Layer 9 of a small transformer language model trained on English Wikipedia (13 layers, counted from 0, width 128).
Take only the direct path to the model's output, skipping the later layers: a vector added to the residual stream pushes a token's score in proportion to its dot product with that token's output vector.

Output vectors of the tokens that the questions are about. A number n stands for (n - 500) times 0.003.
" #": 420 347 530 351 337 574 400 393 466 520 497 334 597 472 498 555 464 692 537 575 547 465 640 405 506 446 372 491 466 436 514 530 469 424 592 461 305 333 485 441 491 491 560 641 482 500 474 538 518 471 500 590 503 481 464 426 601 489 431 468 526 518 584 427 202 558 349 385 484 573 443 519 643 536 541 391 466 664 561 591 508 634 615 536 509 598 338 312 434 390 332 419 522 342 360 546 522 570 444 489 544 322 355 511 683 437 515 570 494 640 587 589 487 612 494 627 357 548 557 513 558 513 615 464 397 381 536 173
"ule": 521 556 595 573 204 428 393 515 619 518 365 511 334 351 512 496 527 451 568 308 466 522 535 508 606 538 596 562 348 500 262 565 434 233 356 418 602 618 416 527 733 561 463 370 718 574 574 485 319 703 409 601 645 517 482 699 570 649 573 291 561 571 485 773 531 868 727 117 437 555 342 207 386 439 677 385 384 340 321 508 551 651 687 352 504 595 543 377 345 544 441 613 711 496 804 634 539 584 456 596 560 458 588 385 426 572 421 549 755 438 387 434 627 452 525 219 380 481 412 436 433 621 511 467 491 358 618 363
"iction": 396 354 733 413 513 623 383 526 568 765 513 561 227 306 504 474 473 383 445 375 249 704 435 335 117 427 651 735 478 686 527 510 358 147 289 292 687 530 718 563 544 610 656 567 337 607 222 517 273 338 464 639 477 466 578 446 413 453 433 628 390 365 617 707 601 693 362 656 242 356 702 485 528 654 370 552 319 552 320 389 292 595 781 570 354 401 500 495 552 443 351 157 623 584 510 427 398 772 359 432 513 387 396 314 549 245 449 927 549 309 416 362 637 378 540 251 582 647 495 187 351 468 487 596 629 399 283 329
"row": 161 393 663 594 616 515 641 556 383 545 470 560 314 392 535 562 477 655 718 305 583 412 472 642 332 562 545 528 373 504 385 323 584 627 583 473 515 369 630 546 681 570 593 738 656 391 582 252 821 552 658 513 397 538 616 597 453 581 356 744 547 420 649 647 351 496 339 638 453 663 665 449 508 372 384 343 308 447 413 579 496 647 602 545 429 556 300 471 469 711 389 243 710 564 487 519 426 599 456 574 458 322 484 539 433 728 664 415 458 437 294 543 834 634 521 583 467 362 582 608 464 432 404 233 328 706 243 504
"til": 538 648 545 648 487 520 473 245 519 687 513 384 303 341 524 534 441 602 157 181 378 320 456 311 415 279 482 438 749 306 94 637 813 596 399 297 432 504 604 590 721 473 492 473 436 444 563 475 769 549 599 581 553 512 500 538 303 770 308 631 488 335 434 521 365 688 730 320 652 642 442 420 522 638 722 572 691 319 579 712 698 416 492 563 435 681 374 569 375 595 419 381 439 456 524 357 335 657 173 418 348 409 684 275 593 581 749 461 778 483 447 382 631 658 481 429 525 483 500 144 576 606 722 563 323 416 477 421
"by": 660 368 614 484 450 496 372 541 396 446 560 574 702 428 506 592 553 550 410 429 594 491 528 895 679 426 129 712 542 564 447 374 313 545 469 658 667 504 581 519 626 349 433 553 643 754 415 236 668 437 692 420 760 490 713 592 484 558 402 598 543 424 327 699 531 637 477 653 547 583 582 251 298 390 449 300 349 355 669 488 563 425 511 444 467 515 690 537 433 540 420 363 638 436 651 527 240 711 376 423 523 315 745 404 301 401 623 370 252 605 581 559 387 641 211 598 401 500 623 517 341 572 435 418 425 590 405 369
" and": 391 476 575 629 669 438 579 462 647 393 500 660 639 578 474 348 440 405 457 616 500 483 500 688 590 384 614 320 536 363 599 455 342 578 676 542 380 427 322 488 533 526 346 442 426 507 528 483 438 432 476 373 559 473 630 484 340 503 616 574 466 544 378 334 515 445 479 658 573 615 384 613 431 745 581 620 495 580 426 484 599 628 346 453 536 448 422 516 338 605 563 635 484 528 428 466 644 503 699 701 360 536 434 366 444 657 309 455 337 723 582 420 445 558 383 537 474 320 458 476 622 457 380 565 659 610 416 538
"h": 666 236 530 754 593 568 550 433 467 339 436 593 579 396 485 366 481 378 758 400 413 551 468 412 310 420 579 549 637 510 408 555 645 665 546 588 541 566 413 531 493 540 321 270 588 377 579 510 413 426 387 345 595 557 603 657 524 392 412 566 432 618 616 479 577 475 428 363 470 312 512 424 450 622 496 357 452 410 567 205 612 456 422 420 563 516 585 629 296 522 655 500 515 116 624 375 547 648 611 427 534 586 608 566 407 367 557 380 326 354 678 476 507 633 489 669 766 394 303 577 511 266 503 490 669 593 621 453
"ile": 613 485 472 601 614 434 393 640 476 409 253 432 411 372 484 504 538 763 358 363 728 559 412 293 456 411 294 523 585 460 445 469 280 349 361 522 722 479 752 511 572 437 607 724 598 536 469 391 293 515 386 402 439 492 624 319 594 830 673 121 538 481 567 592 493 402 405 457 553 804 579 658 667 348 519 542 403 107 319 429 465 409 709 389 344 496 400 528 315 566 451 558 588 588 454 496 550 530 388 597 355 426 546 444 308 465 447 515 667 433 509 617 433 326 488 508 489 420 344 438 534 478 676 500 437 414 630 439
".\n": 448 342 494 357 415 453 431 402 541 448 553 388 460 517 494 410 323 510 358 513 429 461 435 631 537 376 467 487 560 361 666 520 394 566 362 451 348 521 361 547 654 624 760 450 393 623 373 359 579 448 415 503 555 506 555 531 609 476 590 414 373 422 503 462 599 529 478 569 559 646 610 445 503 457 393 471 426 735 288 449 618 617 334 439 347 422 546 486 335 668 455 456 671 617 723 570 486 741 661 586 423 576 773 456 456 463 370 663 517 449 624 346 488 324 507 500 464 650 453 465 529 504 625 573 640 435 598 589
"igin": 576 652 473 668 387 633 584 673 368 629 472 500 198 286 517 393 536 750 610 403 532 344 579 438 508 606 496 604 633 420 504 733 500 215 301 476 716 480 701 565 686 677 645 573 405 707 474 147 568 663 618 737 367 522 627 584 570 666 612 752 542 231 621 706 389 669 206 347 415 366 678 719 571 621 663 513 415 350 392 565 457 514 511 712 807 551 349 430 689 658 455 299 606 332 468 594 523 622 470 271 432 386 445 520 390 400 475 524 548 307 375 496 723 449 406 342 481 629 427 396 341 424 468 386 426 352 565 319
" about": 317 423 681 404 243 402 395 375 589 452 587 725 612 479 494 500 511 551 388 316 611 397 604 522 301 430 427 442 538 441 366 694 425 570 461 512 416 676 391 418 637 533 609 470 396 384 381 431 500 597 453 455 490 389 686 589 465 326 363 519 309 314 576 544 318 571 425 573 566 617 397 680 649 576 374 621 525 669 461 611 409 577 625 558 524 566 475 480 471 668 566 609 610 565 496 437 354 535 608 586 339 538 368 557 384 222 519 547 469 376 500 554 563 409 395 474 656 466 617 387 432 459 503 451 460 471 588 650
"ne": 624 427 605 587 609 231 427 473 640 385 446 492 410 284 489 536 460 559 522 573 327 473 443 560 322 358 665 949 355 704 294 687 980 812 484 523 643 432 389 508 479 550 643 413 546 687 652 376 526 266 520 647 464 535 446 688 548 522 287 376 493 577 236 496 524 512 624 845 638 662 482 517 488 590 488 235 572 446 456 672 436 348 678 496 602 534 482 315 468 677 582 562 547 532 549 429 504 414 631 508 581 307 418 476 542 348 686 332 483 338 422 492 470 466 474 319 440 391 653 447 751 371 551 492 415 346 433 443

Each question shows what one neuron of this layer's MLP adds at an activation of 1. A number n stands for (n - 500) times 0.00062.

n10: 467 526 551 438 659 636 534 406 344 636 489 399 429 516 521 416 573 625 564 377 528 587 609 440 456 467 551 472 470 717 413 515 406 652 420 366 503 587 423 417 513 613 437 586 577 494 511 673 662 512 241 497 386 503 500 565 488 403 320 631 485 392 509 392 710 257 610 503 588 482 344 557 396 506 370 583 387 400 429 722 487 567 599 415 488 602 458 418 598 450 597 397 464 340 500 552 506 619 263 491 356 416 628 449 589 541 509 425 508 409 494 408 569 637 559 388 491 515 536 494 391 380 430 461 446 450 701 460
Which three tokens does it push up most, strongest first? "til", "row", "iction"

n39: 524 540 480 525 516 365 530 631 569 427 468 559 446 661 473 414 366 561 606 339 251 620 296 480 515 420 535 465 503 595 381 544 458 578 480 515 598 500 484 572 482 553 372 558 663 270 756 351 503 484 609 345 475 376 596 615 454 503 485 478 394 344 478 775 494 528 566 482 483 637 452 428 563 537 436 421 512 658 500 378 377 581 491 396 520 456 670 657 484 761 351 374 506 585 580 465 425 546 575 406 511 556 527 533 409 691 519 500 282 586 454 555 299 512 321 547 414 449 515 548 465 484 359 480 338 415 223 655
Pushed down most: " #"

n129: 478 280 615 432 524 557 543 543 431 452 486 489 425 633 504 553 430 322 643 597 506 421 415 490 530 624 640 455 667 679 567 554 549 338 520 437 488 483 557 428 503 542 419 584 326 523 527 506 651 555 583 367 503 566 619 553 561 418 485 318 497 397 410 497 570 591 592 280 530 548 506 552 503 327 523 483 506 365 640 431 344 503 366 472 441 336 594 347 668 342 388 408 508 474 401 241 291 541 608 465 504 463 549 623 454 593 515 297 556 411 534 363 694 551 578 688 592 607 366 403 336 385 538 439 576 581 500 546
Pushed up most: "h"

n221: 585 511 743 446 474 465 473 523 411 386 474 471 481 555 214 432 630 651 439 447 497 464 471 699 592 537 636 561 543 651 602 506 544 378 526 426 363 436 500 608 542 426 532 643 586 561 557 492 597 339 362 492 451 513 523 544 351 344 503 481 579 467 489 421 559 500 440 479 652 612 405 524 429 422 610 596 639 518 443 435 324 341 527 400 417 534 586 557 480 368 410 662 487 577 409 421 614 511 447 340 438 707 383 729 350 412 494 506 404 367 544 402 379 577 446 661 431 514 338 416 627 512 636 518 549 500 575 518
Pushed up most: "ile"

n53: 396 425 516 674 599 532 538 368 548 405 426 636 476 321 535 578 454 415 544 618 500 521 451 722 615 484 500 417 343 651 584 451 444 583 563 435 627 413 390 420 500 601 597 697 590 622 308 485 534 619 543 622 478 511 406 436 485 487 608 443 482 532 441 534 535 311 438 763 356 438 433 480 278 548 423 441 455 680 368 598 393 311 614 452 413 528 833 510 395 506 482 506 657 399 538 537 651 410 520 574 381 558 523 532 632 392 634 569 422 538 574 383 768 613 580 601 620 534 520 447 625 510 551 431 541 413 416 433
Pushed down most: "til"

n119: 374 595 460 528 387 524 641 398 257 576 367 680 473 630 469 646 577 580 637 518 371 546 438 417 552 430 516 585 459 476 533 431 551 325 491 371 324 308 394 575 391 537 480 403 605 556 452 445 377 646 587 438 399 620 605 353 555 704 479 491 488 345 456 503 659 588 378 318 474 427 461 540 616 497 488 690 736 241 450 612 575 451 503 526 572 544 354 477 513 454 451 391 642 512 503 564 538 436 248 533 428 417 584 455 637 497 444 515 476 507 529 630 598 468 347 428 681 672 515 506 665 234 576 459 484 281 529 526
Which three tokens does it push up most, strongest first? "igin", "til", "ile"

n73: 551 458 435 423 404 560 370 521 442 349 532 693 417 332 666 518 469 373 515 543 398 435 565 552 449 380 362 619 537 546 357 494 470 428 564 647 575 522 440 445 396 431 540 547 382 505 568 466 462 436 483 546 544 624 374 476 578 553 680 492 609 539 457 470 473 500 378 419 306 532 387 595 355 517 416 389 531 521 374 506 820 555 538 580 338 634 541 528 361 530 449 716 529 600 649 556 362 435 431 439 517 582 536 331 642 503 380 377 570 343 551 485 515 695 690 580 491 391 672 522 629 572 424 535 465 474 389 512
Which two tokens does it push up most, strongest first? "ule", "ne"

n148: 615 442 452 639 419 452 471 588 484 416 553 435 425 265 676 521 589 216 330 550 440 526 604 345 388 573 415 414 661 435 439 488 391 440 464 399 416 407 737 638 520 753 567 535 539 424 441 581 611 618 473 476 407 355 382 565 668 570 509 453 423 394 527 414 444 637 607 441 470 464 557 492 512 538 329 347 526 266 598 598 588 560 599 522 643 422 435 437 419 535 609 380 641 523 643 450 560 678 497 454 529 410 383 546 361 522 665 265 570 568 497 450 597 553 521 435 443 457 455 497 533 652 622 428 485 466 424 405
Pushed down most: " and"

n282: 474 690 547 603 415 542 606 481 355 412 517 470 355 400 658 558 627 478 490 509 647 485 441 557 639 513 414 509 585 684 451 481 301 522 351 554 535 579 615 487 419 638 378 634 778 586 509 521 551 560 656 537 449 504 640 579 704 481 365 647 453 602 550 398 544 479 636 214 425 624 482 566 384 390 524 515 346 421 641 478 599 563 425 494 618 392 633 507 377 457 519 526 395 437 494 555 500 540 514 710 708 524 479 452 374 369 488 646 633 575 441 578 662 527 475 578 748 679 520 458 643 240 512 643 436 475 615 497
Pushed down most: "ne"

n29: 564 589 560 615 617 457 511 494 589 434 558 417 562 332 712 395 421 457 584 533 643 414 348 500 433 652 434 548 441 538 456 339 584 401 450 574 531 588 486 608 592 571 563 673 610 401 628 593 625 486 466 662 403 392 330 400 462 431 630 530 508 597 438 484 439 467 509 662 456 431 554 641 611 414 503 421 483 509 387 390 534 719 516 359 574 646 396 449 628 565 475 581 461 538 465 576 381 506 568 566 630 607 630 462 567 642 461 593 484 597 535 440 405 412 393 647 399 696 392 578 750 353 580 440 503 420 569 515
Pushed up most: "row"

n103: 474 489 550 426 500 372 571 553 246 698 444 412 569 413 528 423 597 323 685 440 484 433 500 430 454 634 659 446 525 495 601 536 542 442 480 579 528 465 383 585 395 590 375 535 589 549 622 460 594 492 546 500 547 723 397 546 591 355 294 535 530 594 472 587 681 441 558 487 363 583 484 614 508 449 646 513 613 468 492 497 557 423 685 462 300 464 637 567 439 500 389 410 553 611 590 520 602 567 455 588 367 601 508 355 503 515 484 359 539 372 523 515 592 606 527 590 509 380 625 594 589 486 484 411 500 543 588 407
Which three tokens does it push up most, strongest first? "row", "h", "ule"

n312: 549 622 454 651 472 456 550 478 561 469 658 543 632 411 518 513 367 472 494 491 579 399 721 497 668 655 733 546 570 304 737 579 529 381 369 562 543 363 367 323 558 476 489 468 477 448 547 488 307 500 594 491 494 655 639 500 678 509 390 485 706 570 558 599 569 577 539 583 492 426 500 461 399 503 497 556 673 404 461 597 636 490 410 461 630 494 593 571 341 417 455 500 458 523 560 571 418 509 487 382 493 408 552 430 622 256 373 580 638 476 478 669 466 534 439 385 262 323 537 552 488 494 461 336 318 338 592 418
Pushed up most: "ule"

n151: 473 584 482 531 535 257 462 558 497 588 511 508 593 658 406 593 372 541 433 348 552 494 532 549 579 567 611 545 643 622 478 694 563 509 484 357 497 567 668 483 603 400 463 458 451 390 572 458 431 486 707 664 532 209 480 354 461 477 472 520 591 415 305 479 675 572 413 395 450 578 538 313 620 654 439 467 534 509 443 637 491 554 557 349 610 480 413 388 500 590 466 295 484 610 543 487 594 413 509 602 524 584 527 563 365 683 407 572 492 383 601 697 480 495 506 583 355 456 433 516 462 616 497 370 546 587 457 438
Pushed down most: "h"

n231: 540 646 536 449 463 677 538 488 462 614 531 385 477 399 517 495 506 503 581 395 544 512 431 484 449 657 373 455 594 638 577 570 596 540 477 348 240 441 367 466 384 549 475 677 339 489 528 527 488 361 467 494 426 422 522 525 479 562 494 527 515 480 427 356 675 503 516 534 621 429 613 489 332 628 400 526 506 376 376 503 272 694 451 402 544 463 520 519 698 516 632 564 545 271 672 435 518 592 580 465 382 445 439 768 420 718 578 565 423 330 595 344 377 406 603 345 532 336 489 541 485 450 278 537 451 335 474 353
Pushed up most: "igin"

n0: 530 312 359 722 488 497 517 617 407 551 604 389 602 452 607 384 439 327 392 452 560 438 449 384 452 602 421 508 509 617 361 589 370 629 532 522 330 564 657 382 497 689 460 467 364 505 487 475 751 421 415 477 535 453 491 521 653 395 522 388 500 530 535 524 470 332 436 576 378 448 451 500 581 522 483 439 368 485 414 426 569 702 467 569 410 381 344 607 696 455 415 570 378 525 535 511 563 500 522 430 528 595 560 599 581 626 446 525 449 562 384 632 427 387 268 303 536 638 460 426 439 551 578 431 503 461 376 538
Pushed up most: ".\n"

n295: 575 559 262 381 293 568 533 337 419 492 399 621 552 362 352 475 619 424 349 410 486 578 567 633 489 697 535 481 568 430 492 414 522 554 558 371 586 394 355 626 558 446 476 472 404 390 474 453 549 236 542 441 321 507 367 494 314 532 514 550 514 568 721 505 532 453 485 618 366 636 413 492 552 402 536 412 520 596 497 503 388 446 522 511 396 454 336 433 483 602 390 479 487 486 594 553 674 520 528 533 452 378 590 489 622 665 497 522 572 490 313 550 457 588 460 324 596 515 577 467 352 435 625 465 419 622 479 303
Pushed down most: "h"

n302: 446 456 553 591 485 386 364 513 484 488 512 420 502 369 618 557 381 464 487 615 543 566 420 635 542 419 546 442 587 535 488 316 517 458 461 385 645 563 507 645 729 485 371 495 599 594 453 486 382 450 530 554 573 414 639 451 394 513 568 454 651 585 540 438 346 558 531 336 461 465 569 370 448 430 536 469 398 672 530 379 549 586 528 486 402 573 500 484 520 484 517 332 440 507 589 488 488 656 551 437 542 481 481 498 557 370 426 638 533 322 490 544 621 393 465 562 414 533 509 438 505 402 481 528 354 646 437 400
Which two tokens does it push up most, strongest first? "iction", "ule"

n234: 639 551 646 446 395 531 450 606 417 602 378 485 416 360 429 522 550 374 572 513 631 452 500 506 322 691 375 462 492 363 428 459 497 609 441 650 574 407 416 286 454 574 520 495 609 472 525 681 464 494 611 505 470 490 503 480 468 475 535 626 350 607 580 592 490 495 549 567 613 464 474 505 662 460 709 537 302 523 375 590 491 580 523 477 400 553 476 538 519 445 500 607 538 626 587 673 328 572 375 609 563 479 471 421 485 401 476 609 575 537 654 469 569 518 456 435 572 561 457 456 667 509 303 515 431 284 531 404
Which two tokens does it push up most, strongest first? "ule", "iction"

n258: 465 479 590 551 476 505 601 359 628 495 490 309 516 537 422 505 310 580 494 596 712 474 449 560 615 418 406 369 594 605 616 559 339 465 414 490 391 439 540 546 533 435 372 372 547 541 412 434 628 560 390 308 568 434 387 523 461 550 590 545 505 317 478 402 561 447 377 480 577 519 428 393 313 553 463 531 503 514 435 330 509 494 300 488 528 555 365 603 519 514 479 463 605 464 556 593 503 381 435 579 317 482 683 580 522 431 412 492 454 758 418 593 585 530 570 505 429 448 450 436 349 525 405 518 544 585 431 469
Pushed up most: " and"

n188: 547 549 627 450 575 536 251 503 339 544 543 579 542 673 496 599 397 596 538 475 515 393 406 483 639 408 529 337 307 479 360 534 317 603 407 587 356 594 643 397 391 587 616 539 507 506 638 442 349 617 562 543 418 486 519 510 552 297 467 350 488 575 356 427 579 333 602 503 454 633 545 655 441 756 621 563 641 585 509 665 592 357 518 462 578 715 507 619 534 667 395 602 593 464 412 329 478 619 415 446 523 559 369 350 409 513 617 542 259 408 571 288 525 465 531 606 490 513 552 414 557 458 530 523 623 514 629 523
Which two tokens does it push up most, strongest first? " about", " and"

n211: 494 414 574 438 389 336 521 497 332 603 378 391 533 352 351 613 584 439 868 481 326 426 518 643 389 564 519 494 531 387 497 306 416 535 342 476 661 457 503 550 447 450 753 473 490 491 457 540 304 459 593 472 465 485 525 670 409 714 506 549 494 590 506 453 406 546 606 491 387 364 497 480 620 448 497 436 611 461 659 444 616 511 545 439 588 471 320 443 503 642 695 464 529 470 541 637 409 632 558 540 364 574 422 512 351 393 426 652 524 347 340 553 446 471 359 503 682 500 482 587 497 669 314 649 497 525 412 212
Which three tokens does it push up most, strongest first? "iction", "igin", "ule"

n280: 484 514 399 460 658 426 439 363 350 500 503 435 352 540 665 452 647 556 474 297 377 634 317 409 556 488 366 441 494 524 408 577 357 471 684 519 535 444 491 491 278 569 508 470 528 349 510 542 595 451 670 562 353 599 430 610 397 494 695 506 452 448 471 631 441 422 572 524 392 546 511 482 537 545 439 652 380 572 571 480 491 667 595 481 461 506 525 561 405 527 384 548 492 561 478 442 500 534 422 641 441 524 415 401 320 402 664 586 470 454 479 455 425 650 543 762 690 410 513 568 480 693 461 367 312 500 457 459
Pushed up most: "row"

n125: 617 494 692 539 485 404 400 637 631 383 452 483 515 584 452 604 549 534 438 443 384 691 497 558 389 651 407 463 433 367 464 448 582 597 426 570 592 509 679 650 325 403 624 332 424 383 373 462 558 519 729 666 497 352 611 443 538 599 426 679 603 497 543 392 523 583 381 520 562 380 477 559 515 649 447 497 420 627 330 400 407 565 679 320 592 491 583 400 479 625 620 641 334 594 574 644 415 563 444 423 250 549 451 445 472 409 352 494 572 593 434 454 657 580 688 655 571 407 429 427 602 453 461 410 441 424 480 459
Pushed up most: "iction"